Layer 6 of a small transformer language model trained on English Wikipedia (14 layers, counted from 0, width 128).
A neuron adds its activation times its output weights to the MLP's output. To switch it off is to set its activation to zero at one token and run the rest of the model.
A neuron's activation on a vector x is ReLU(gate . x + bias) times (in . x + bias), where the dot is the dot product.

Input weights of the MLP neurons that the questions are about. A number n stands for n times 0.0028.
n19 gate (bias -0.049): 9 21 37 15 -32 -4 -14 -10 53 -4 5 0 -19 -49 -1 -23 -8 -45 10 -3 8 -33 9 49 36 -50 -5 27 39 -63 -3 -26 -16 20 -2 -32 -13 -29 -45 25 4 22 51 -12 -31 -21 8 9 3 49 -5 -2 -8 -4 30 -8 6 14 38 -3 48 -7 26 11 -35 13 -23 -15 -36 16 -21 2 21 50 -10 25 3 5 14 2 25 29 41 -16 34 -41 34 21 -27 -26 23 18 -36 5 -34 76 -13 -31 12 -54 -40 14 19 -10 -22 -78 -4 -42 0 -29 -8 12 -29 38 8 -36 -9 -13 12 54 12 4 -23 0 26 -27 8 35
n26 gate (bias -0.055): -6 -3 25 -13 -59 44 -2 -44 -15 2 -43 -35 -7 -1 19 -12 47 -25 16 11 19 -7 32 11 45 -23 -17 7 47 -27 39 -6 10 41 37 16 -6 19 8 -70 -22 -34 -17 -18 -35 25 -1 -2 13 -3 -41 -9 5 -46 51 1 -7 -25 7 -24 22 2 34 28 18 -17 7 -19 -29 26 -14 -5 65 7 14 20 -34 -14 14 -44 -7 -64 -17 -41 24 15 -24 24 7 50 -20 -35 31 -18 -3 -53 19 25 -29 -24 -8 -10 5 -9 -4 -3 56 10 -23 -26 52 -50 -20 49 -20 7 -8 -19 24 30 -6 -22 44 31 -20 -3 -6 49
n74 gate (bias -0.029): 11 21 -6 -7 -13 69 -49 19 29 -58 22 10 54 61 8 -54 -22 16 0 37 66 0 19 46 19 41 35 -16 52 6 25 35 5 5 -3 -6 5 -13 -30 6 -21 9 14 20 5 -36 -45 -31 -17 21 -65 23 40 17 -25 16 25 7 33 -18 -61 -6 -5 25 8 -15 34 -15 -36 -6 3 3 -8 -36 -24 40 28 -19 38 21 -6 40 5 -38 10 -16 -31 19 -62 39 -53 -27 -8 -51 -11 -12 11 -12 34 11 28 -5 -3 -9 3 42 -41 9 43 15 11 -28 0 -43 -10 -21 -4 -2 -6 -15 -33 -69 4 -6 -43 -16 25 -35
n168 gate (bias -0.035): 25 -45 34 -14 -14 50 7 -24 16 -17 -49 -34 -13 -14 -5 -27 -22 21 -34 -13 42 -23 52 17 9 -3 -41 19 33 -31 -6 5 -62 18 -32 17 5 16 -8 -63 -11 23 39 29 -18 -45 -26 20 9 -22 -31 -22 2 15 7 16 25 -43 50 0 20 8 60 19 2 -41 37 -30 -36 49 -35 -18 21 -54 11 18 0 -9 40 -90 -15 42 17 40 8 11 -43 -7 -22 -58 -12 -32 22 4 -17 -19 42 10 -36 -61 37 -18 47 28 -18 26 41 6 -15 8 21 1 -1 1 -8 22 -20 -17 8 -10 30 24 -37 -2 48 28 -2 46
n205 gate (bias -0.096): 3 25 -34 24 -6 40 24 5 -33 35 -27 -6 -16 3 -36 -71 20 18 -48 -1 -21 61 -5 10 -6 39 10 -3 -17 11 22 6 48 -2 -38 -40 21 5 -90 28 3 10 -65 -18 23 24 13 77 32 29 22 -46 31 47 -4 29 33 -15 -45 -2 31 -47 28 11 8 -74 -3 0 55 25 -21 68 1 -14 -15 35 -51 6 -26 8 8 16 -12 -14 -48 -17 -14 14 -36 -27 -6 -66 19 -25 86 -9 0 43 -17 42 21 -9 -62 -24 38 -31 28 31 5 -53 -24 -38 -26 22 7 -3 43 18 12 -12 -54 -5 60 20 -22 -2 11 26
n209 gate (bias -0.045): 63 -8 -30 3 -42 35 27 -6 -7 50 6 58 -35 -19 22 2 -2 -17 12 2 55 -6 7 33 -27 -20 -73 5 -13 -11 34 -44 13 -33 21 -4 -22 -38 25 -13 11 -14 29 49 -20 -32 10 5 -31 -2 -17 -36 2 42 1 0 -14 -16 8 11 8 14 -40 -5 -11 -11 -18 -26 53 33 -21 36 37 -26 -3 45 1 2 -17 2 -8 61 -4 -32 -17 27 20 33 10 -71 -12 15 45 34 -27 11 4 31 5 -49 -11 10 -15 -55 -29 53 -30 -19 -20 -9 -38 7 -20 -5 37 -52 23 0 46 -43 -7 20 -3 28 44 -6 52 23
n261 gate (bias -0.010): -54 -3 -56 17 22 -48 11 -35 -1 -28 -33 -50 -32 -10 0 33 -14 8 -1 29 8 -20 -14 16 -27 9 36 -44 -4 62 -22 7 44 -24 7 37 25 32 -81 -27 -6 -7 4 25 12 -34 28 -5 14 44 -17 -36 -7 -39 -1 36 3 -60 3 -30 12 24 -33 -44 25 13 22 -34 -26 -10 -59 48 13 15 38 33 20 -24 -24 36 -14 15 39 -8 28 -61 7 38 22 -1 5 2 14 -17 -17 12 -21 44 21 -32 -6 17 17 43 1 15 6 47 -32 -31 28 -17 40 3 -11 -42 -28 25 10 -5 20 1 47 -8 14 19 27 40
n306 gate (bias -0.041): -1 26 -23 8 11 24 32 -25 -42 -1 7 -2 -17 40 12 -18 40 52 33 -10 -1 13 -22 22 30 -15 45 30 1 -19 12 23 52 10 3 7 -7 -42 2 -12 48 -37 -6 -26 -8 25 -28 -2 -6 -18 -84 -5 -30 4 -16 19 10 7 -12 -1 -35 15 13 -20 29 9 2 -22 -5 13 47 28 4 51 -4 41 35 17 7 45 -24 18 59 5 10 0 -18 -8 5 56 -7 -16 32 -2 -19 -34 25 9 -16 34 20 -25 -24 -17 -10 -27 -47 16 50 44 2 -11 2 -38 -2 -10 -9 10 4 -11 -17 -33 -27 -33 -26 -27 -14 -36
n19 in (bias -0.032): 50 4 -20 -17 -2 29 -22 9 -14 9 -26 0 -14 28 -40 3 16 38 10 24 10 12 24 13 12 3 72 -1 -43 -18 17 -35 -19 12 -6 -34 46 -30 4 10 -2 -24 -34 29 -30 -22 -29 -6 22 -32 -8 34 4 2 -11 -7 53 9 -44 21 41 5 11 18 -28 -16 23 -7 8 31 -26 19 47 36 -6 -44 -3 0 7 20 -19 2 -41 32 -42 22 -13 -32 16 -29 24 -2 18 -17 28 -6 -2 0 14 54 -8 -16 24 -27 -2 13 -74 -53 34 26 -4 -6 -53 3 29 -21 -26 -39 -10 2 -65 11 5 4 28 -25 27 30
n26 in (bias 0.005): 13 -25 -21 24 4 9 9 20 -3 2 2 35 -15 -17 5 -11 14 -11 5 23 -35 -11 6 45 1 -29 -7 -4 13 -38 -30 17 -33 0 -23 -17 3 30 44 -3 -37 34 17 5 14 -18 -7 4 22 -1 0 42 11 4 -29 4 -40 -15 -40 55 -26 25 9 20 41 17 22 9 62 2 59 -17 -17 -34 -48 -26 23 -37 -17 32 -26 -4 2 -2 -26 83 -20 -22 38 -11 8 -11 -58 29 47 -21 11 8 35 -59 3 -3 -20 -7 -17 -27 -12 26 49 14 15 2 12 -2 17 -27 -59 -12 -8 -33 23 5 26 41 -3 1 1 1
n74 in (bias 0.005): 21 -36 42 -5 -18 18 -18 57 -29 -24 21 29 45 41 38 4 -1 -7 36 36 82 35 -14 27 29 -3 11 3 53 -22 -12 39 -11 -2 -22 -26 28 -16 26 -8 15 6 32 -12 7 -23 -23 -5 -6 -5 13 44 14 -35 -5 20 -18 -15 14 26 -25 20 -2 26 41 -35 -18 25 -11 7 32 24 -30 -7 -30 15 -7 -1 64 1 9 0 -6 -24 -17 20 -47 -10 20 39 -51 -34 -2 -23 -29 1 8 -12 5 -2 -33 3 -9 -26 -1 -37 -2 -11 12 -18 9 19 5 -2 10 -46 -5 21 -2 -18 -16 -86 -31 -29 -25 -54 15 8
n168 in (bias -0.006): -62 29 3 -34 1 -24 17 -10 -27 -11 7 -33 -17 50 30 6 2 -33 22 -48 -4 -22 -1 7 46 24 45 -16 30 -30 24 18 21 49 31 -3 -12 -33 5 -43 0 22 -23 -2 17 -32 44 -13 11 -13 -10 19 59 -24 7 15 -23 -7 -25 -17 -2 -14 9 14 -33 33 -8 -25 -4 24 -38 29 16 15 -4 6 -13 -5 28 14 -4 18 -2 -42 -29 32 -39 3 8 -18 17 28 6 18 18 -17 27 -10 -2 2 -32 2 -15 -39 -26 2 27 18 -5 -46 85 34 62 41 -30 -22 -51 -16 7 53 25 -12 -16 13 9 23 5 -57
n205 in (bias 0.025): -36 23 -29 -18 -13 -26 -18 21 2 -25 -23 27 20 -22 -39 51 6 18 -69 -53 34 -55 -91 33 68 42 32 13 -31 -17 74 -27 -22 11 -12 -19 -6 -21 -16 -31 28 -32 20 5 18 4 81 -42 0 -47 5 5 12 -23 -42 11 0 30 -14 30 -16 -10 -10 29 -29 -53 48 -39 51 36 27 15 22 -11 39 31 13 56 -18 -42 -28 -30 -30 8 -42 29 -21 17 -32 -5 -2 -10 2 -53 7 -2 -3 -27 10 1 6 17 -1 -20 24 -24 15 -10 44 26 3 64 -20 41 0 -2 8 79 -19 -5 3 -16 12 -35 -55 7 -49 10
n209 in (bias -0.014): -25 31 5 7 -37 -46 12 -29 -9 -31 -1 16 8 17 6 23 20 -7 -5 1 -26 -21 -48 -24 20 -3 3 -24 -38 2 2 -30 -21 45 -23 -11 -26 -8 -8 30 69 1 14 -5 0 22 -1 -3 -13 22 13 -15 0 -2 5 15 -8 -5 -20 -1 -4 23 35 11 4 6 -36 -78 -3 8 -3 -17 -55 39 10 15 -1 45 27 4 4 -51 45 41 35 -2 -33 -21 30 44 5 -24 -15 41 36 -3 3 28 17 27 -3 21 -20 -1 49 -55 2 15 6 -7 -23 17 -13 -8 -39 32 -38 5 -12 25 40 -32 26 78 -17 89 -27 -72
n261 in (bias -0.003): 33 2 -23 38 -48 60 2 -27 12 -2 -45 -31 -19 91 8 10 -11 -6 -24 -26 -35 14 -3 -30 3 34 6 10 -40 -15 35 28 -6 2 -37 45 2 53 -42 -37 -43 -4 -12 21 42 -33 40 7 16 -11 -3 -14 44 38 -13 21 29 -76 -42 14 -21 -14 -19 -29 -8 9 16 -29 18 0 15 9 -3 -42 -13 1 11 -17 41 -3 5 41 12 8 27 53 -18 -16 -33 -3 4 -23 81 -25 95 12 47 13 -16 27 44 -11 21 -14 1 47 -28 11 -38 -23 18 -26 15 -37 -32 -18 -24 21 43 -9 -24 26 -18 -2 32 4 36 -30
n306 in (bias -0.010): -27 63 0 -2 -12 -1 -27 -26 -5 -4 47 17 8 17 -11 19 60 -4 -20 13 34 10 -5 -21 24 29 -3 9 7 27 38 5 1 13 13 -39 42 57 -9 36 9 26 -1 1 5 -35 14 8 -21 8 -6 -4 10 36 -1 15 -17 3 -15 -7 -25 6 -19 -11 7 -47 -13 -2 -10 -3 10 -16 -15 -12 -3 -24 22 -12 13 40 -3 -49 -8 10 -26 -6 -51 -6 -15 6 -12 -68 52 16 -24 -9 2 -2 40 -1 -1 -15 -5 -7 -24 -9 -21 0 21 38 -11 -18 34 -58 -29 -2 19 -16 -13 3 7 12 -15 10 42 -31 29 -61

Output weights of the MLP neurons that the questions are about. A number n stands for n times 0.0026.
n19: -5 -13 21 20 -5 -4 -40 -23 -8 35 20 -22 8 -45 15 18 -12 -46 -18 11 -8 9 -6 33 61 42 17 -19 40 -19 -10 28 17 2 12 -12 4 19 -4 -5 32 54 59 -29 -6 5 19 -64 24 50 -90 -2 -1 -20 -17 -22 -55 30 -15 -11 -5 -7 8 1 2 18 27 -45 -24 -31 37 75 1 10 -35 16 15 18 2 59 0 5 -3 -51 32 12 29 -17 23 -38 15 -3 16 -5 13 -11 -22 -11 28 9 -33 8 -13 23 -35 -34 -16 3 -24 -44 32 -13 9 34 16 -52 -23 -22 -35 -7 37 -12 -53 37 -42 2 10 -37
n26: -17 18 1 19 19 32 4 -27 -53 -4 20 18 -6 -25 -7 -11 37 -24 -38 -20 -37 20 9 44 53 48 -43 -13 22 -13 31 -11 0 8 -16 7 26 20 12 37 3 -14 -17 4 0 7 -7 3 -26 30 -9 -12 -20 18 13 30 -21 9 -28 -9 22 21 20 -16 -29 -22 -67 4 -9 -5 -18 -53 4 -14 -51 -1 17 2 -37 11 0 64 -38 -8 0 -12 18 5 27 17 73 -11 5 -8 51 -21 -31 25 -31 13 18 -9 -40 31 -33 44 33 44 30 -5 -16 -6 14 4 -30 -6 -86 1 4 -13 37 -12 6 8 20 75 -21 -50
n74: 34 -8 -17 -45 14 -9 -53 28 24 -25 4 23 37 -7 -6 15 1 14 3 13 36 -3 5 -28 13 12 63 7 -10 -1 10 -2 39 7 -20 -17 9 -11 9 -54 -27 14 43 38 -14 -22 -10 -25 9 38 -14 22 27 8 18 52 42 53 25 -18 -14 -27 -36 9 30 -24 14 55 10 -26 31 10 -20 -15 7 39 -7 47 5 -4 -1 55 -7 -7 -29 -13 -12 50 -16 -26 -20 -20 -9 -33 -19 17 2 -58 -5 -13 -2 -13 7 27 6 -15 -15 -42 31 -47 -23 -30 -2 -43 -6 -24 12 -10 -3 -6 -5 -88 -6 6 -26 -25 18 -24
n168: -6 -9 -4 -5 41 -31 -32 8 35 -28 39 -34 -26 54 -20 27 -43 -27 13 -15 17 15 14 19 20 -13 -22 9 -17 -5 10 -42 -37 -12 -34 -3 -12 -51 13 19 -14 -57 41 43 -9 29 14 10 -26 49 19 7 13 -31 -6 -5 24 12 24 -6 -2 5 29 23 -27 3 -48 45 27 -16 -6 11 -9 -15 16 11 -6 -31 33 -16 -3 33 -4 -25 34 1 40 29 26 -1 10 -3 -42 -10 -26 15 -34 36 -6 -54 -49 -8 21 2 -16 -32 7 35 41 9 11 3 69 70 39 2 -36 -24 -42 -46 -35 -43 23 -5 -5 -3 -15 -40
n205: 22 -31 -5 59 32 16 -29 46 -16 28 14 -22 14 -10 8 11 74 42 58 4 32 33 -50 -52 -32 -1 38 -27 59 -34 10 24 26 19 -10 2 17 -23 -10 -38 34 -66 -40 22 6 -17 36 -32 17 -58 -4 -13 -9 -32 -17 -30 -70 -26 -63 32 64 -53 21 53 -63 -27 -7 6 -6 18 -27 -1 0 -18 -25 20 35 -19 23 -20 4 -67 -14 29 29 44 -10 52 -42 -56 -9 23 4 -4 25 29 -10 -20 -10 -54 -51 8 -12 -39 34 69 47 24 -47 -3 26 17 44 23 9 -4 -37 48 -82 37 38 -19 6 13 -70 1 -33 52
n209: 2 7 -7 -2 24 39 13 14 13 -19 61 -9 41 48 -56 -70 -8 3 -15 -1 37 -35 19 -15 -93 -14 -4 -12 -40 42 30 -25 18 -11 17 -14 -8 -3 46 45 -35 52 17 11 -31 -11 31 21 0 -56 -53 16 27 15 62 -11 45 81 30 24 -21 42 -10 4 5 31 26 24 6 7 45 -24 -35 -29 27 6 20 -21 -53 11 -3 21 -30 12 -12 5 10 0 -20 -33 7 -16 -26 -36 -29 43 -46 21 24 -20 -23 4 10 -3 1 64 -15 -37 -19 4 -18 34 -10 -21 -6 -39 -28 -7 -30 -10 -10 -33 4 -44 20 -16 11 0
n261: 13 -65 10 34 43 1 -10 -28 -57 9 40 -10 1 16 -22 -10 -12 -54 -32 -7 35 -52 71 20 0 17 21 -34 17 11 40 14 -16 14 11 -17 33 -24 -4 -49 -68 48 67 -28 13 0 44 -15 -21 -16 -53 -56 13 -33 10 -1 31 78 -23 -1 16 -25 -8 -23 -25 10 25 -1 34 -28 4 12 7 -6 17 0 8 3 36 26 1 24 -4 31 -22 19 25 37 24 0 50 -4 -41 -2 -17 3 -14 82 -7 -8 7 -24 12 4 9 19 -15 21 56 -44 -8 -34 13 17 -18 -74 -1 -7 -4 -9 8 -21 57 -19 -22 26 -21 -30
n306: 37 -1 -30 -60 7 18 -10 19 -12 -14 37 1 3 8 -31 -37 23 -15 43 -4 -18 0 -16 -2 9 -1 -15 7 -13 25 61 -32 3 3 20 -6 51 -16 23 2 12 49 -46 2 5 23 -9 11 -2 -20 -10 -13 -18 18 23 29 -5 2 -8 7 31 3 -4 -4 46 -45 -9 -59 35 30 26 -28 33 31 11 9 13 27 11 41 1 14 47 -30 -22 -15 1 35 22 8 -18 -30 7 -12 -7 16 12 5 20 -30 1 -2 -39 7 22 -39 54 -8 -28 -11 -51 29 0 -20 -1 -65 -2 8 15 -3 -4 -68 -21 -18 -34 -16 11 -20

Each question names a token from some text and the token that comes next. It shows the vector x that enters the MLP there. A number n stands for n times 0.025.

Then comes g, the gradient of the next token's log-probability with respect to the MLP's output, scaled to length 1. A neuron's effect is roughly proportional to its activation times (output weights . g). A number n stands for n times 0.0036.

" from", then " Ex"
x: 7 -11 44 1 3 31 32 -26 -22 16 6 -4 -25 -3 11 -11 13 -9 1 9 31 -20 5 -8 9 11 10 10 -7 35 9 49 -4 -3 -44 31 1 28 -11 10 4 -17 4 23 -37 -21 9 17 5 19 -10 -51 -2 -26 -5 32 -5 12 6 13 -3 20 -28 63 -1 -3 23 -29 11 -20 -24 4 46 3 -40 16 -19 -26 -21 -5 -61 23 4 -35 -28 -1 32 -14 -5 -8 18 -14 -18 -2 19 27 20 0 -2 4 -5 58 9 -57 -35 31 -33 -3 -1 5 33 -35 23 0 -53 9 -21 -31 -8 -19 7 45 -3 1 -2 0 38 -15
g: -8 -1 -46 -5 33 6 10 5 6 -10 -18 15 16 22 37 -3 1 51 -19 7 -9 -15 -2 69 23 25 -22 -4 -18 -17 10 -12 31 -25 -9 -10 8 -18 24 -29 -42 -9 32 6 -9 -16 37 3 2 -34 28 -14 -40 -44 0 -22 -28 21 -6 2 8 -34 17 -14 -20 -18 9 -47 -59 7 -1 46 -8 7 -4 -15 13 -9 12 15 -21 -46 -29 6 -23 24 58 -24 -27 -7 1 1 8 -12 19 -58 65 35 -20 -29 27 3 7 -18 34 13 3 6 10 35 43 13 -29 22 -42 -3 9 -18 -24 33 -6 18 8 -5 36 7 5 21
Which neuron, switched off, raises the next token's probability most? n168

"stan", then "d"
x: -26 -10 29 -20 -45 6 28 27 -13 19 16 26 -19 15 10 2 4 -35 -18 23 1 -13 -8 1 12 8 17 36 18 0 3 45 9 13 -7 14 34 21 23 -14 22 0 -33 9 -20 13 12 8 -12 -29 -7 29 -31 -12 1 32 -3 -41 -19 7 -40 -22 -8 66 0 -9 3 -9 28 -19 21 18 -12 -21 -16 -18 -7 -26 -20 -5 -72 -18 18 -6 -7 6 28 -3 -21 31 1 -23 10 -16 29 1 31 21 11 -21 30 51 2 -64 -42 33 12 -5 12 -14 0 13 35 7 -23 -20 4 -14 -38 -27 14 6 -11 -21 -4 -1 8 16
g: -4 7 -3 -40 1 -54 -34 -7 1 9 17 -30 -16 -10 9 -3 -3 41 -13 53 -2 9 24 20 -9 -2 -25 20 21 7 -6 24 -24 -55 -1 16 -4 39 26 40 -48 -16 -11 1 51 8 -40 -16 -5 -1 -10 52 -4 40 -37 -16 14 -21 -17 13 -13 40 -54 -6 5 28 -7 21 2 -51 43 -42 -40 14 15 -8 -12 48 -35 -28 24 -4 -7 1 6 34 34 -9 6 22 -4 23 -16 9 -6 4 -42 5 18 2 -5 -17 36 -22 -11 20 6 7 12 5 19 -8 43 -35 -47 -39 -11 -15 -13 15 29 19 -32 19 -4 -11 19 21
Which neuron, switched off, raises the next token's probability most? n306

" a", then " t"
x: 9 0 50 7 -25 34 14 -14 0 -1 40 -11 -16 11 -1 29 -10 -30 -33 -3 2 -16 2 8 -6 14 8 -6 1 19 -7 21 22 33 -4 42 41 20 28 -8 -12 -19 17 11 -41 0 -4 6 -35 -9 -16 18 -2 -6 -21 51 9 -21 20 -1 -24 -4 -20 77 -15 16 26 -12 -34 -10 -22 -12 -6 -2 -16 -3 13 -26 16 4 -66 15 2 -4 1 6 0 3 -31 26 1 -19 -38 7 38 15 26 -16 -3 26 -15 51 17 -54 -29 18 -32 12 17 -2 21 -35 1 -8 -37 2 -18 -33 -12 12 3 -11 14 -8 8 29 22 -15
g: -19 -31 -51 10 -9 9 -35 -19 5 26 10 -17 -48 -9 -42 -9 7 -11 4 -13 21 -7 6 -10 -23 54 -40 -4 -26 -9 9 5 -24 -25 -17 -15 22 30 -15 61 -9 6 -46 20 50 -8 22 -9 -19 14 -9 -4 15 4 -11 -3 26 -35 -12 32 -27 8 -50 -20 11 37 16 -2 1 -19 13 11 -22 10 -46 25 60 33 28 -8 36 53 0 3 -6 -11 4 -12 -5 50 17 24 25 44 5 2 -53 -9 29 -31 -3 -23 19 -55 16 12 23 -1 4 6 -22 1 1 -31 44 -16 -7 7 28 2 -14 30 7 -22 20 11 -26 -2
Which neuron, switched off, raises the next token's probability most? n74

" h", then "unt"
x: -11 1 52 -47 18 33 13 3 5 -2 12 -24 -18 33 6 50 20 -19 -32 7 9 -44 2 -12 -9 11 20 -11 -6 33 10 34 13 35 -7 42 16 20 -7 -15 2 15 -36 -14 -35 22 5 -10 -18 -3 -46 15 -28 4 -18 31 31 -20 28 -13 -11 -9 -17 67 -16 -11 3 -14 20 -24 -1 25 -12 28 -21 26 -4 -24 9 -5 -71 20 -3 1 -34 7 7 -1 -17 33 -27 -1 8 28 -34 -23 27 -1 1 29 10 47 15 -51 -26 19 -12 41 18 8 -2 16 17 -8 -47 1 9 -7 -31 -18 15 -4 14 -53 -11 13 8 -38
g: 4 25 -16 -12 5 21 -27 38 16 7 18 26 -11 -27 27 17 8 24 49 1 9 -31 20 -6 -36 7 -10 -12 -57 19 10 -25 17 -29 7 -12 4 35 -39 -5 -20 -31 42 16 -19 24 13 -26 1 35 5 40 -25 17 -4 -18 1 -12 -16 -44 45 50 28 10 6 -42 0 -49 -48 -15 1 -31 22 0 1 17 -7 44 67 1 -16 9 20 -46 -34 4 -8 -30 -39 26 -11 33 25 -23 17 16 -16 -31 3 -40 20 -3 18 -9 6 -24 -14 -13 -16 -4 39 8 23 19 -2 -29 -23 28 -38 -1 1 -24 28 -2 -1 -13 33 -3
Which two neurons, each switched off alone, lower its probability most, in order? n306, n74

"irt", then "een"
x: 26 10 45 -5 -23 21 32 -10 0 21 21 -6 -32 3 -10 -50 -12 -40 -16 17 -26 -2 25 -2 -14 -46 -4 -27 -2 34 22 24 6 -2 -23 30 11 0 9 -10 -45 29 -18 14 -23 46 -5 23 -20 25 -17 5 -36 -12 -11 41 27 14 -10 2 -34 8 -13 66 16 -9 29 -1 -1 -11 -23 4 -2 8 -22 14 -11 -17 4 -26 -71 8 25 8 -3 3 11 -3 28 31 11 -13 -39 6 -5 20 22 21 11 -1 -14 50 -36 -60 -20 7 3 8 13 -3 -4 -8 19 9 -53 1 7 -22 -7 12 19 28 -14 5 -25 14 21 3
g: 21 33 14 18 6 3 0 -10 -1 -5 8 0 -10 16 3 13 -8 11 20 25 -30 -6 -8 18 -37 -6 -14 -3 0 -8 -4 11 2 -51 20 -45 -46 -3 -50 30 14 5 19 -4 19 32 2 -21 7 3 -1 13 -33 -6 -19 34 9 21 16 13 -60 32 2 42 -19 21 25 17 5 -51 42 -45 -4 -21 30 -7 35 2 6 -50 56 18 36 27 -17 -8 3 14 -5 -31 -20 16 -16 37 35 -22 -64 13 14 14 -7 -12 25 2 -30 -21 -30 7 15 41 9 -9 -12 -65 -22 -41 -7 -1 -11 -3 -17 -6 -12 -46 31 38 33 6
Which neuron, switched off, lowers the next token's probability most? n205

" Miller", then ":"
x: 26 -43 32 5 -16 33 29 2 28 5 63 -30 -19 19 -20 16 -28 -45 -7 27 -19 7 4 30 -6 26 1 -43 30 -5 -7 66 2 21 -3 31 9 -23 6 -1 -7 9 4 -2 -37 -4 -3 13 -28 -7 -5 4 -15 -19 -3 49 -17 3 16 11 11 -30 -1 72 -44 -7 -26 -21 16 -14 19 17 -21 -20 -23 4 0 -18 17 -4 -65 -1 -10 0 10 21 22 -11 -1 38 -6 -4 -37 -1 19 3 4 9 9 3 18 41 15 -52 -36 -5 -31 -7 16 20 16 13 -5 39 -38 21 -2 -30 -21 -14 29 -15 -9 -16 -20 0 14 -24
g: -1 23 -16 -14 43 -18 43 -30 30 -27 -23 -24 3 0 -4 33 6 -24 35 -28 -17 -12 19 48 23 11 49 -14 -47 33 -53 27 -2 10 27 24 11 -5 -12 -7 4 -10 14 13 -48 6 0 34 -18 -32 30 -18 -7 -4 23 -11 -34 15 14 -39 -5 -5 -12 -25 -37 -45 -31 19 -28 55 -4 30 2 -28 -42 -5 -27 42 14 6 23 28 17 13 -6 -7 22 11 19 -5 -26 17 -17 -11 1 -16 29 -29 14 22 -15 6 -24 17 -25 3 -4 -4 31 -30 20 -21 24 41 -23 -38 -31 35 12 46 32 2 3 -32 -6 -23 -38 14
Which neuron, switched off, lowers the next token's probability most? n74

"d", then " h"
x: -1 -11 40 -14 -25 -5 31 4 -2 30 37 -23 -19 4 7 11 24 -29 -2 21 -10 -6 8 -21 2 7 9 7 17 14 10 38 -17 15 -14 18 28 18 7 -11 -12 5 -38 0 -37 28 2 -5 -10 -7 -13 17 -28 -19 -1 24 22 -29 8 29 15 -14 -19 81 -10 -46 22 -16 7 4 -3 3 -10 -7 -22 1 -21 -34 24 -13 -70 -14 17 20 -20 11 36 -11 16 -1 29 -10 -31 17 40 9 19 7 3 -21 6 53 4 -53 -38 6 -23 -15 8 -7 26 3 18 14 -48 0 -12 -30 -13 1 3 12 -13 1 -20 10 21 -6
g: -19 25 -5 2 23 27 -18 -27 25 6 7 -18 -22 -7 -39 33 -3 -24 9 3 5 -32 17 -41 -11 -14 -3 -30 -8 40 -46 -27 -22 14 36 23 -19 31 3 3 -19 1 -43 -1 18 -20 44 -17 31 -2 -22 -27 22 -22 -34 24 20 34 3 49 -6 -22 -29 -16 -32 -34 -15 31 20 -11 -15 13 20 10 -28 24 -34 1 35 2 15 46 -10 -7 -31 19 -16 0 -1 -2 -7 21 -9 25 -57 16 22 -8 40 11 -23 14 15 -54 -10 34 20 29 14 18 -4 31 -1 -27 17 -16 15 43 -36 -17 -31 -8 22 -41 44 16 49 -27
Which neuron, switched off, lowers the next token's probability most? n168

"s", then ","
x: 4 -17 33 -15 -23 -7 46 17 -17 31 8 21 5 -9 17 21 -19 -19 0 26 -25 -13 -2 -3 -8 -2 12 5 8 26 -4 32 6 18 -15 37 4 -4 1 -13 10 -5 13 5 -29 -11 0 -12 -4 -28 -4 18 -15 -18 -20 33 9 -12 -5 3 -27 -11 -16 77 -7 -17 11 -42 14 -30 -21 19 -9 21 -18 -2 -9 -35 1 12 -67 -15 31 13 4 36 9 -12 33 17 9 -3 -17 -11 0 17 31 4 3 -2 -2 56 7 -66 -40 8 5 13 -10 -11 20 14 -8 33 -35 27 -25 -18 -11 -11 1 -1 13 -2 -12 -1 6 18
g: 8 -26 9 -19 -39 26 -28 -15 -12 17 14 -16 -28 -3 5 -10 -3 14 27 -41 23 35 20 -8 18 7 -5 22 25 -29 14 21 -29 15 -38 19 0 -13 -16 -4 -24 -3 10 7 5 40 4 -11 32 15 -4 54 -13 -40 -66 1 29 10 -5 36 -30 -18 -23 -21 32 30 2 5 11 -54 22 14 2 -19 -12 26 -10 46 -27 -9 56 -23 0 19 31 4 -52 -23 -46 -14 -26 37 33 1 -14 3 -77 -17 4 37 22 30 14 -37 44 12 23 41 -29 4 -15 0 4 -5 -7 -8 7 -5 -14 18 -5 11 -4 10 19 -35 -22 -10
Which neuron, switched off, raises the next token's probability most? n26

" wild", then "ern"
x: -15 40 28 -18 1 7 32 -4 -13 3 59 -9 -38 2 -16 2 -1 -27 -20 48 18 -17 24 13 -10 4 16 -9 25 32 9 55 35 14 -21 33 -6 18 -10 -21 -5 18 -19 -6 -19 23 6 13 -15 -7 -51 13 -13 -21 -33 28 12 -5 8 -21 -38 -26 -3 46 35 1 52 -12 -15 -15 14 5 12 8 -4 0 7 -15 -6 -4 -70 15 7 -28 0 -6 18 -18 -33 21 -5 2 1 2 -6 36 34 9 4 -30 -22 44 19 -49 -52 33 1 -6 10 -28 -2 22 -35 10 -34 10 27 -32 1 -24 -1 25 16 -12 -10 9 23 -48
g: 22 47 17 -22 57 -21 -11 28 16 -37 -13 -30 -3 6 9 -5 -18 -34 -9 14 4 -27 7 17 -18 23 -46 16 -20 38 -1 -49 -30 14 6 -17 6 8 -4 33 16 7 -16 21 -12 12 42 -1 -13 4 -4 18 32 17 -18 -2 14 13 -23 45 -11 -7 17 -22 61 24 29 10 -24 -5 -27 27 -39 -37 -18 14 16 21 -14 -18 -3 -20 -25 -37 -24 -24 -32 16 -26 -19 16 8 54 -27 -55 34 -29 -21 6 -21 9 -30 -15 -15 21 33 4 -6 -17 -21 -17 -37 2 -8 -18 27 4 -24 35 -10 11 11 17 35 58 -11 20 50
Which neuron, switched off, raises the next token's probability most? n209

"He", then "ike"
x: 4 -11 48 15 -25 35 9 14 14 -32 28 -6 -24 8 25 39 -15 -22 -31 38 -26 -35 17 -5 -18 43 9 -14 27 23 14 53 -10 33 2 19 -2 -27 19 -13 -11 -2 10 -1 -23 3 8 28 -26 14 -12 14 -16 -21 9 41 28 6 32 -22 26 -17 -20 72 -51 -4 -47 -13 1 -26 8 3 -33 -4 -16 -3 -15 -6 12 -11 -64 -22 1 -18 15 17 20 -4 -21 57 5 -25 -25 0 22 20 -1 -23 -22 -7 17 53 26 -47 -9 -8 -7 14 3 -24 6 -4 21 25 -44 32 8 -25 -25 2 8 36 -8 -11 -36 -30 3 -9
g: 4 10 8 9 89 -6 -20 0 11 -43 21 27 9 -13 -24 -26 -24 -21 -36 -27 0 -29 -5 14 -34 -39 57 -28 3 15 42 4 18 -2 2 18 33 20 12 19 19 19 -8 -21 4 18 6 -26 -20 4 50 9 7 18 -33 3 17 -29 28 4 -46 13 -61 -16 -28 13 -19 -23 -12 41 22 24 -15 -15 -22 -5 32 9 8 -21 22 42 -8 10 -13 21 -10 -28 -13 -15 12 7 13 14 -6 12 -7 -21 36 23 22 22 -35 -23 -36 34 -5 17 32 1 8 11 38 -49 9 -20 -1 17 -54 -13 -13 -42 13 -30 -36 13 -2 10
Which neuron, switched off, lowers the next token's probability most? n74